Layer 15 of a small transformer language model trained on English Wikipedia (21 layers, counted from 0, width 128). Numbers have three digits each and are written without spaces.
A neuron's activation on a vector x is GELU(weights . x + bias), where the dot is the dot product.

Input weights of the MLP neurons that the questions are about. A number n stands for (n - 500) times 0.0011.
n3 (bias -0.000): 445480396565438536621513522340586422640563545734542580516512514483582400585685632500617638572438493588491452594453649528567483379471343555457353587409540473422556457415433350513596369537507417612500451454364446343531500827319636404602401772463584680310848585497660493615631322357326459500519451554643465435421372610588462626396534405532232409355586483390472400541263454532448405391476
n20 (bias -0.073): 617497332477465628517586494403272636483632463638480438260519437354450436522668569481563500527484670621623661628256314591566840503461608407421503559431418414427740476413543462474582451637458438462621517475542454454449665324408351661550591603524291477361473523537473654674463535449484563456555842346689386586574379561553494371482397430601436402305468631537457599486530507602557241605469
n29 (bias -0.057): 431480392458444623591477370546263669628600542543562323302522517219579510446645445615490469487572643346494441582456446562594517436500493464416628235606594490221663387466513355602460410681352301343784585450500533555494635550418487548734449647311426722527510465603493556503526432379406514553607482554542567559583500537719290493448451437574443486375657629523434591472376536604553520523274
n34 (bias -0.015): 452234512402547548715503411638503455537624426334524430454346660659386561533538559348521419392523598369572660604399385528393475617677694646409571559699528604473588402486438531468533569395343602525446586421680445368537620455263681441649469396408429428466422442615460599548473482500480513582468468497692462534445476604664636390693482509547512412613398392500521511437479372359533534479544
n90 (bias -0.114): 460373563471458456668598388697468594559393417522500507454510542466726496476408450473768596244552377492550416406332658312474832414313428380644563629564530612478658548500554424235344558486443447259548623610553503543455653415483420550413599619369519690508255437485515807431522519608417489683220584362450404531563453582446458308527382493606408455500786361706462472298540761522653707658606
n104 (bias -0.073): 579510613515346572462623431391390437382652418515646684315479720633665728471677470535687647628528460438538445702421314725393520831438653332397381647582366500380709457476474500431611441596272259101614690645469548529360571401414571423540594452354515366644274514666443594553646370355731657351450467477533562505464380332522377574464500568671583503305478694709490404390310418397545492477426
n108 (bias 0.034): 372505497600422454359618282537434438569559442392448506586625619551613671463413666542345497488393561471497712662380468474533676560524404482448431299307494384415645554489569510533503387427542661604459576500367317482485738512637630677573443515437585482608586515515516506454546458575477737581494427566443666534326592594521450330526475665681583496298548386424431419673421591265570342546519
n114 (bias -0.070): 529481644335523591519425305533320532507500680902489553321400500624525412657492461507507558271380362785550595503305410481500242455227534514380552628590641715529445436436386371426393595497382500399620766825481500447441355613403572482583549590422355591474453451423585584591475306411551401435497674463574289507538464640475577396496508533669449508441704702601472349288320543489558298489297
n132 (bias -0.095): 160526610517447497634536529510523666456557470716397637332430489378420459645710497466513553423617373587599581401465466437515689387668381470500408543372520500367689524509375570562476468398395513372551417740434497366420595503191550677533444682445545577316564300382493477621453309442364671538503690521442523491355196616546555563507490450432281395439626559444480554391430576635523427682587
n151 (bias 0.033): 399342585507525646528353468483457479647714453490510510510490560545708606434496460472457749253478646388699458668452420277428482486152237480459524474267455438386796556350480584467336606605412474378439650541357485381552599565538680457408465580562545529636429477395493541480510515572503570599374437641497311456610473603383386480610402621709497534569689385503433494708443677404685594497479
n196 (bias -0.122): 538433486488531551485488631604393565494323576578355682357570767522642506362227509372368456559455591325361562528460595425539627546546448462397618343601557582541282367591512457580389553362450491601536612721426595372514643635396588465448512532430555528564533395521527604414541431596416376464531624548650572570449524521706400620416422500569440545452420494485467596500362359372642378413420
n220 (bias -0.017): 410485455333442621670419511593474544577468514479424609240450378488640435535524434465503699506580500533764628396480446497542582536288400541497524506406440554552468390552586415528396500721506460452514535577545465529503528471311462491531552486404347587509567326315823444374620447441497384588494425542594514433663436548601576367626463436647565481538500599480379677399540480374657572450570
n232 (bias -0.141): 572481497297477464618493424738602542522496475387615666388500496485464584441572482537705669565565393463593265524618392739468549333325534486714478578429474408500474421090472609336456735534628261246568668694575470479445659391418536387513451532389282688709232608620636533478525434585442315715414654341556595536535449449432549446584489486489318387352612574565472500281693435528475414591654
n239 (bias 0.013): 453500529404366813488360511470425620698512482551600387497508432429503458494571671511435434536542481313397352639675649540405562512469571576583255564646524419574455448379494673469623584396534451262385406500662519315508757542573573572578690445470521477344562608360563547648586495720492580492486537440580469475537512467365386518484566535489440463372526454488492450549564438341388457455286
n240 (bias -0.062): 408495567560622365452532361483452474382441575678514619360646683494514388437491335489497519325327469656591305567311473460441345530494524384503450503488524429474655510357534351480524546605679683494560445623395487349625415503459724534389316514589426458428520489512420640538567610402552454563556503429618432448559436633483497491512493599447597417625598461633492318321336540377613569351482
n243 (bias -0.006): 514559403690492410383666325833556683293569468421536559555700777582504409558545637454301527457388508522572399335510485643525373383545384571631752560522558394258475557507342381330547620398309406304866539551452503518322590511408277556605348588474386452670543483547464568439507500620493526588486627273469625585438454442582693518409350382549453443349722515511540442380518251612507607496400
n252 (bias -0.048): 514488565426481446730560541397510412413460419590592622583524496696539601446440279516589843235503515515444220346483456369506627518424478610812351517541522540163540500450748187448478403459608497401304610681614490608316601637463458437554263408577595678533461497679460464703432327547601425470288604485670486470397550467408514496391471297566522448535383618528540436478489411412628640629659
n263 (bias -0.010): 469530862411405602525376520458470669652381397490313639289516384644490416365721497248445442587464485575426598566613550529457525432466373579428376510271599443355489375393561370513581609339558429389615586605629586558593402504259507466555244500511642517583371243713433437542451620571562623490537528365645429616380479394648490284602526209476549495421534657445611665638476710503535410517543
n278 (bias -0.156): 341522411405425640416504339514351437489464546590731472366554645452599478322638622523539510443503508474579358578442346739652444774393608539453453542426594227507507447238626217462583612716548459438544627530367431441411653687456511458576500409507650538603439606543496368475432445420766467571524393427569517544555685482320503570616377304700536427615448570599531317634313525332926618378397
n282 (bias -0.100): 467539436458475634475566419515474441500607554482575550331454399450644417474535459372422517585608347444553430494665313754425519503191528539474426660650411506479491423503494443462552697531551263609449383631594564615546608607534530538521509551339392674456570445558712464491476466469777308446486543444518204569590524475626552500411403593564579522653503509473419417396303485429515379357541
n308 (bias -0.099): 410712614631324500543552463521392503415539369468521520466318595598545549500529729516452643552349405706397602577340389409478449671561427431421436329576386582410321518448473289668528720573540530500441673523655513725520591623334672398395460497407529510295395634468546364465486458340629384606470704397514500555329684280535470331250490535517665439474493475510491368318352517370858299507655
n313 (bias -0.039): 674375443559566516449463317478488417322721447352622622512467461406416674493703423434609477594470596532560451599575642464389461378476549525562410577513519382453601423436515409458703628470516506577450621556374417730536628645414590757442416657535394578215362371645573350559359465350607500660497453465330564547515547312360518565569481550403585402341606397512497337543590550356475390595610
n331 (bias 0.043): 415393781442571618635247396541503435419533436396506615472439349448497402580555566492340569497511546460605402528579458512278402443398650444331593391603572383500734454582486384526524571739503452485439485553543513509584460464533538405586643714560626588488338441556485435450462470584567356683500526596540534546537438590416338416305584626571334581513452533517510439500317459509570479636607
n353 (bias 0.035): 559437654510510453547434468490458655406487677517675549577399445411629477367441432524306549463534413287488555322586565312474365364542372645500568617367520260490463468540481358388604577371510400384447530709572607672408483714698543532427400608286493831671228449477456490424616380527616590528475579574336593670417526352566535598381418500519336500521478582539758601497385513585500521480459
n397 (bias -0.127): 606503480270294573616517540455383445451348605676507627533458464717425559459453466633497772472442453692585565651569595594436507560543586503384475476436636511363555458471577693473430680568514363242727639500496503476313284407350632430549429544591433615621294483607507473668462346476581335588497640370580666563427593706626314551366557329679355375396407691599515614392371357561507716521550
n399 (bias -0.008): 563541341427369524671490580483425497503544500844617536532586514201406276540377497441393462560541369410571426754702531556238581462555420363465421418614476476407520385319589503588650419510693650625544460551555518211529546642465669657619531612565404613542661458507554480745530413370449318586465506548604481537655513422457406527468485450468388498475370617523526459370175507345543507432326
n414 (bias -0.116): 407558409558660697408473549734401586667539543441430611541437684541659397597553408432616434304563570346468480653328576742476728584357533628368664450460560640508764490445454618670456594552467519456352461552427023404646553334389430573344508492452716703460426436245472433664449250643537280829436625424451432541410352369628470546669529500561465585441852279550493459504585442320438476524237
n418 (bias -0.094): 422488460503331390472527448657533633448531243531527647572636704518575459482439467513398567664465270638362489369405588332500429476536504724519343587493552514442280368541684411579590428329625487437435574532518281600572557734474537633473341416402584464408500323370839541462592376618423496384523397371583490632638616142456589500514403541404445393574487612618703494618618338436473595545588
n424 (bias 0.031): 534415579570422592514460448574503527559524487544611666278625592711561353500415517300426484514346689472740518364601483329331362507480440180452597513542410386578397482617523443431572525535500516521670560532567621314494393541542651401632553798396379542584554409384414571486395503355535748676474527773493520631500280424440435426400404476556654490496605339678480500436158450483524633548518
n438 (bias 0.029): 538525568465497479401570452474494536423565683391340620576497488464474473525408589349526503526530451464570377626548591282443515374497433381646641471512572581445592533625457430528464546542482557557511544392367449672329546553366491721599360763329401534491541486306470617635541427315492540478309534569676588512494360572497559494512575371497400549462647304535437506711259512497412497299467
n442 (bias -0.164): 361372569729456607409684500690286481208807504547740632443821628557492474285491562512290433580157469605628420415492509633534447370378227731393526554304388418471479430347368266520401593612275155435428383592474488591706465607532249545478566433504656512430403467670594572775597471393504672504460627146484402636301635689772610429420313513463483420550459500324668733624496710417576500338491
n509 (bias -0.014): 571390511378437639473448468485551563819692348545586453363465516356526632638633419472674744556609532179603363658364384563387703400356679444708236639485470565321696493444734570467473692535469388303288474486689435537622673428546367632569535655358132547554324561519713350489493542428468438355514682427496511490543500470589352441445444597583425440444605515589494486527700370441563523161674

Each question shows a token from some text and the vector x that enters the MLP there. A number n stands for (n - 500) times 0.01.

" Special": 539376417468471356432514588465527540483423456487383406435524468640521513499399429564537452562485605503422473298495468487782438531577543460480506387465510618558508624561377591509483373387448601484555505468414564375452560369685474319425559487573462372605574446562487590522561560479377659542545382516587447377426467477528802476489562558262571607446457544467353436445578436521513519570459
Which of these neurons fires most? n243

" companies": 639408338489570578580529596301580443490505453459397277446312307459496574419647400670542324533512613437541547473613627631713527360529578437452442580534477625544641668560449547476511470503424530552321304288373538557597560406484415510303434446685452528522374516576528399487443742510465476367597427423380471390557551524474576615500541565353488604528507455447322342652595528467499528518549
Which of these neurons fires most? n313

"ost": 340580383621490347477511542432625490411418485553465563614613333536413501410427451502499229514510464544410495576469541505649618439561523464503501420500657479676428694442513622517427384473404556528430523173608636495500628524440456504395499426550460391423510422527430540379451703504369634381720421470573556418494497528368719551593616473436557609287451441426380596521499454567386489555507
Which of these neurons fires most? n108

"i": 517570547496451450501506578288584362497472485422368327596371213443516360401355445557451404509611584582360435596607770517395569481559606460441359402701424442634517738537537468534279370540485481496538445140433524496536465560534528357437636553769572441570450664592414534515456533431443473329657412536500442452543412544467485513389588562680507611516533525461443322496528463404553493413535
Which of these neurons fires most? n331

" hero": 606343445287650569422525567275570522429465473481444439650251285564487514445573400566519474424505527412319376423552462504642400504530495476480436559465524497542542715468505541556477364466605582520398444287521580558467445520610464480500475283560491502533509517570422536619455624562444483500598475441467377392479697533438583638440566541327569610468429564491444378672578549527513373535455
The most active neuron and its activation: n252, at about 1

" '": 512325424379634510481482415429475503439641477478488521346183221506573539466624430644550484426635447471455574384670361552755491418561536554348497442582508604564470593595561526503459376585470474501425583415309561500459461466600587438383554479495568654612461661553462593381493513289361553380542327518587512404490444573511514380349543437405496608392514555432386541502491609560497490615554
The most active neuron and its activation: n29, at about 2.1

" ": 518444489499601498412431611348543538524582430551494345625368214481511479556527225679431527416747588498484561442493312453610450513468516619425513464529524648476468609577543459514495324439404371438456469352500610494428557513593482400474499387461498482516431435513499546484455571628484504491619481453430434386670495506518743350529566443423531606391489552479445547554559498626574516523474
Which two neurons fire most, strongest first? n29, n220

" pr": 651457563415562343420493623511466476448628585519559660543331424513567574569473401729444570530485522466444449408577607372599523416445488469505435575547404486600380707496545450497327417568506443480448384449489612611397410486477405356512536513433447543557435589665404527570505503490495472505483417437460521411364496429496526546229455663214609618394530628482453518425435588522549517611522
Which two neurons fire most, strongest first? n353, n252

",": 511644335554559525416501590413681471441611611448418556482515477533598429408560447601500383554637524483452463528573605426655478477393513466501467426549372544703534603741371457460563469473552487569420478442411567459450391471423452490404514460321486316503559425437560517335483645513378482254540566472540516370570451593539597640415558522488605602456490467438250603568526440516485437555571
The most active neuron and its activation: n438, at about 1.2

"\n": 445560368669509590511503588430621515514503519501439524488520319491590475455422457588459247600480509505523499393698316491600483427443471548317409476579544513704336480514380525523481435425545464515457509309281646509421424514499405410508559542429587483518537464457630572432470692482479511508659413478535459415549443528489686615519587473437615610402609475525309483561441424447386425401535
The three highest activations, in order: n282, n3, n424

"198": 453531414427451304517466668558639404434486601443356347489364611531556645543330538721400342502552413550330437464440397544810600536534478574465541494504529601664262501567573463518457434421581442627368464417468511491483464408422486478376352383570551501510467451494548495372436507542334570631501401478464391441481641534517746495483596654456506615502500482484433488484538429642517493555608
Which two neurons fire most, strongest first? n418, n196

"u": 584594476676455466560526625273686390379320512544393419721444245569417462497374563519471338478539437546480568421672662477505530575556538519477414410482472564489496697528379406527443413500440546658493432338440573463399426474596407507447625468567582482511540502466415555459418703389521383124506472549655561438494336563460453572446589492490454610364552403463375487680451361525541554507553
Which two neurons fire most, strongest first? n438, n3

"h": 348445468569499397483507704333602387445552637481475496465415311516515402563593386520473226562589515490403438527494560445501605466583583520471471412554377524615590686587440564527456399384444547475505549408487615451388394468518370474486702390569608363519478576589376484475391457407471380239525542528609492429424473652462481527450603631568477616413516381472433534567533531499456450622536
The three highest activations, in order: n132, n331, n20

" Under": 515448409356460461375519429372451380474575489579419488493420410620498517346615380623544569384490460514423531280555573638684378396453629508396428510479537533528487652438408420492511457487441511508503679630384583558430455437726478467380605483451433605655473583611522514435524751367453466462591241440559515401558528549496799402584490561322415610372454504541349466566528558554495510639516
Which of these neurons fires most? n114

" G": 519327437502529385488474626394534445553580631419424459439501375421502389485353412583458415563519588518433436364636487348547548399577642425459525470640336511718550575693496579552526467536480529516510530287403678464402388455405602390477635506488492466568453505493327553464446514492470444430581330558490369431505414585430401421503572625483551617647474551485431492553453550500462538665478
Which two neurons fire most, strongest first? n424, n331

" in": 364679419499539494500515405442510436559471515439382361532431557457518449430507506540449329482620475466539492457525515584914567567492644514321429515513268494446532667398560470499481433522437450471477550520462569537437446432444467410515610445427488511504448616535516553470489576441435420221625518463449533399650446554527750524504507500593501612460332553461287501480534586530483536546546
The most active neuron and its activation: n20, at about 1.6

" things": 663468467453478509444525584190560413442644416404473360520344395373468555425681428599594460642517565392467466473557553461710549486618636425429375545487628635550569690466563463482535385552568500507405468320390540594421397412456407481374484386611563617564340582597506515428435747491476452400657381433476451405522517513435486507533524529322428611478587530438334388610622540502443487615503
The three highest activations, in order: n313, n509, n20

"j": 478523332625366439526509756407472386460586476495462476569491311409489436459460319681481347574563588512384499599556453515485487420687568503398455338484581350599325606476659480564377313491491530520399541441417661517296499605427564398427519464559633408745480544496348440509417494481475442460669532514474504435581567504438534664346613510448598610512378404427475575574533596402410535504537
Which of these neurons fires most? n399

"e": 490467416551630265415503523294573376481365595561410522511490493495496557404391456619495447563561514684471534523456452449478434624689595562502363439544612432459391677500470411615308420533638537525469402308383559418519426583452613365434584445500454517546557395467400456423449598527504508491651387497459454419535463591446582558475654431504566609485546483501426427391475441494437421519555
Which of these neurons fires most? n240

"2": 407558312438542404498459561487723504481513559460362471584525441493501418335389394598451531698587469598430564502570229559566591380584538610468460295444605502545434571483406542532460442469649484510452461502436563452416491395365510340396483515609549425583540501410495481543504540579389451410622417435551523408541532521478705514576638527312531608418472489435362695501582447592398405674540
The most active neuron and its activation: n232, at about 0.51

" Jan": 421624428477506452446484441641521489440416438399444673498323434500486521541413369522489377464467578475311429472568486551595333503606504495488578410545449501656458563547527470631454538476328617579482453551533520523469480519456509463417382410548651415493524448509467493348428588390426529555677429548379536412594593559479693563487604544385645614558382525392429374447472547439483419656547
Which two neurons fire most, strongest first? n308, n196

" Ad": 414538278493509324473501476529602496507553495461484644588475434502471516451404467778452362415440523533462544517497655383715468467542585392357548492540576526615421563459528465514370420469363546499488566573407644531382392466536604388391387463415539490529448449614374479476571563429474533525518524490462506383627628530471561572431580610414676611503437544494423519330426508421541580647446
Which of these neurons fires most? n240

"199": 466563371387514387539445600512666448456533581500398296529418630456534601413358452752420446555602374540355464566483377508772606481475457550455535512453425534622241525540522433493492435466557441620394352432378533500423562444356473526297451429623484481502475447416539507357498535553307574632553456492429415420531629491559860595474599665385497608500594528467439474481554484634519474572593
The most active neuron and its activation: n418, at about 1.5

"-": 504522391550586395464466569406547465506429528530420455457355520507518555449434330688515365406668475563392528439486530307755471425496505456405462414459597508588441531587427495571445479482512517536494492619479554498395538467477663412471549495326480440558575468480534541504522515457458524494507427569512496380458458553524646552547615533459515610477527466512309421495534498457534433526458
The three highest activations, in order: n196, n114, n132

" the": 532478550491578458471507565422493477511511461533466410449340357499519540546431332637533539423576584448484513487508557360738555513426539515428395547472459487547535706511521540434465469507420573378464475410462606549359551384607555502479584453609537394469415543528514518406492716557460505435509520515600510358554534520424486461538465523430466610429534566496241513483471571542541486513508
The most active neuron and its activation: n151, at about 1.7

" Bar": 376430437576423342445505590510668551533578616424422448458564361567413317549446457581423314547565518510381396407564480469646515513547548483519577460635501482578537679444458631525537384500397576520596544222420635417455357482477410324484559390622452422518383382474355502435459643550420545452654421544589490421544399592407573505487530670425527618550472514484430514534443471507465630688530
Which of these neurons fires most? n424

"an": 486585431587406582452514523345582428555458499568489513536643376442437420441296384495472304537530471523402412459528669474597541546594465540544479404612501504515423791529447479558439338483448644545424477424436546521492387545494361353539528366581597392436592503575480528449490629549369497340654428496529500402522410497410616605521619632443553609448388514368424459472491482433425549645440
Which of these neurons fires most? n239

"ryst": 304572531645615393423528687286468550475577549319520477492437426521542597385396513636453473397552469468335448522632490605590484665522567495599520444495560415544591717466471647514431503427411512273307487313641492551519480455523280381370495238731573385463379427524396549430518520557505610542648411507533435421419527584400714382520538642388501609462482606464509458509512466459470566483437
Which of these neurons fires most? n239

"ag": 414562372592450277375513803429414464513608476446456403483605419447514483356376450572429366538430602528324468572529482431605614498696564547501546469627616378521463654464519588531335330389449539517439487426544567501411636610575587310441415449857509474547486501456424496448479530425415536570662380493453453431413579518496570450486574502525589616288341410487498539479525463456390458694475
The most active neuron and its activation: n108, at about 2

"ime": 590449261482454462659512421266596410380441344466388475580386371444483486531295475662511500566557625570457522415506478583570649389537607470412414449656568476664463680494586462540325355574565559569404560328333494474560344481597524489400552510701495416751520705434443499486538705498402522313630491501573565407571531506404516630451561541354436608502364566406421426360523462431480565541385
Which of these neurons fires most? n399

"r": 511443477564389378424522786374526490501638649463431385541560172466544323628336313602344381626569709545441538499538489488566435566516557492440413447445601448615500718489530514539304513437412525473416325272482651414471343630603266360405619509647551434616503628562378434484470490559445553339718573524511538431404425533452363517422516586534577610536486434431414511580517508445491541463594
Which of these neurons fires most? n331

" at": 353563484532586426365505426579516440524523572549285417555305571416493472543440551598476408524526578508563614393576353546719531583398608570306527454550362537531509577486405540480452469453523486566409500379428598476357582431437553406515644474373402430502491582537471517362528653427519414294602399474605447400505649545534768461607538579440558613501367446486355490470499520533501380512651
Which of these neurons fires most? n34

" I": 586363369478561591458470579313542443496449541519392593418343399517468456426421339757530464581494583433479522442515434517547472392613602456405508398594432428589462616593451541498443344615450549562542614492290632350485421380459659328404552533549549446709473536529390491458480543491451470335626401514568431431714571562465477560416612459477456611509486573449369519446513351628496415721544
Which of these neurons fires most? n331

" sc": 451402305581596515405523681374430508509457432392561308458389452466576522331579487659529400432667559369324487376391350370785585559516603514448566576552532446513595643518469529520442453492361446427398451283536673639354416433497347506562532527489515400639396511510311527463491492490567482382623389496551522408392621529516663550553494504454593609516579481547462324419497580674556570484481
Which of these neurons fires most? n29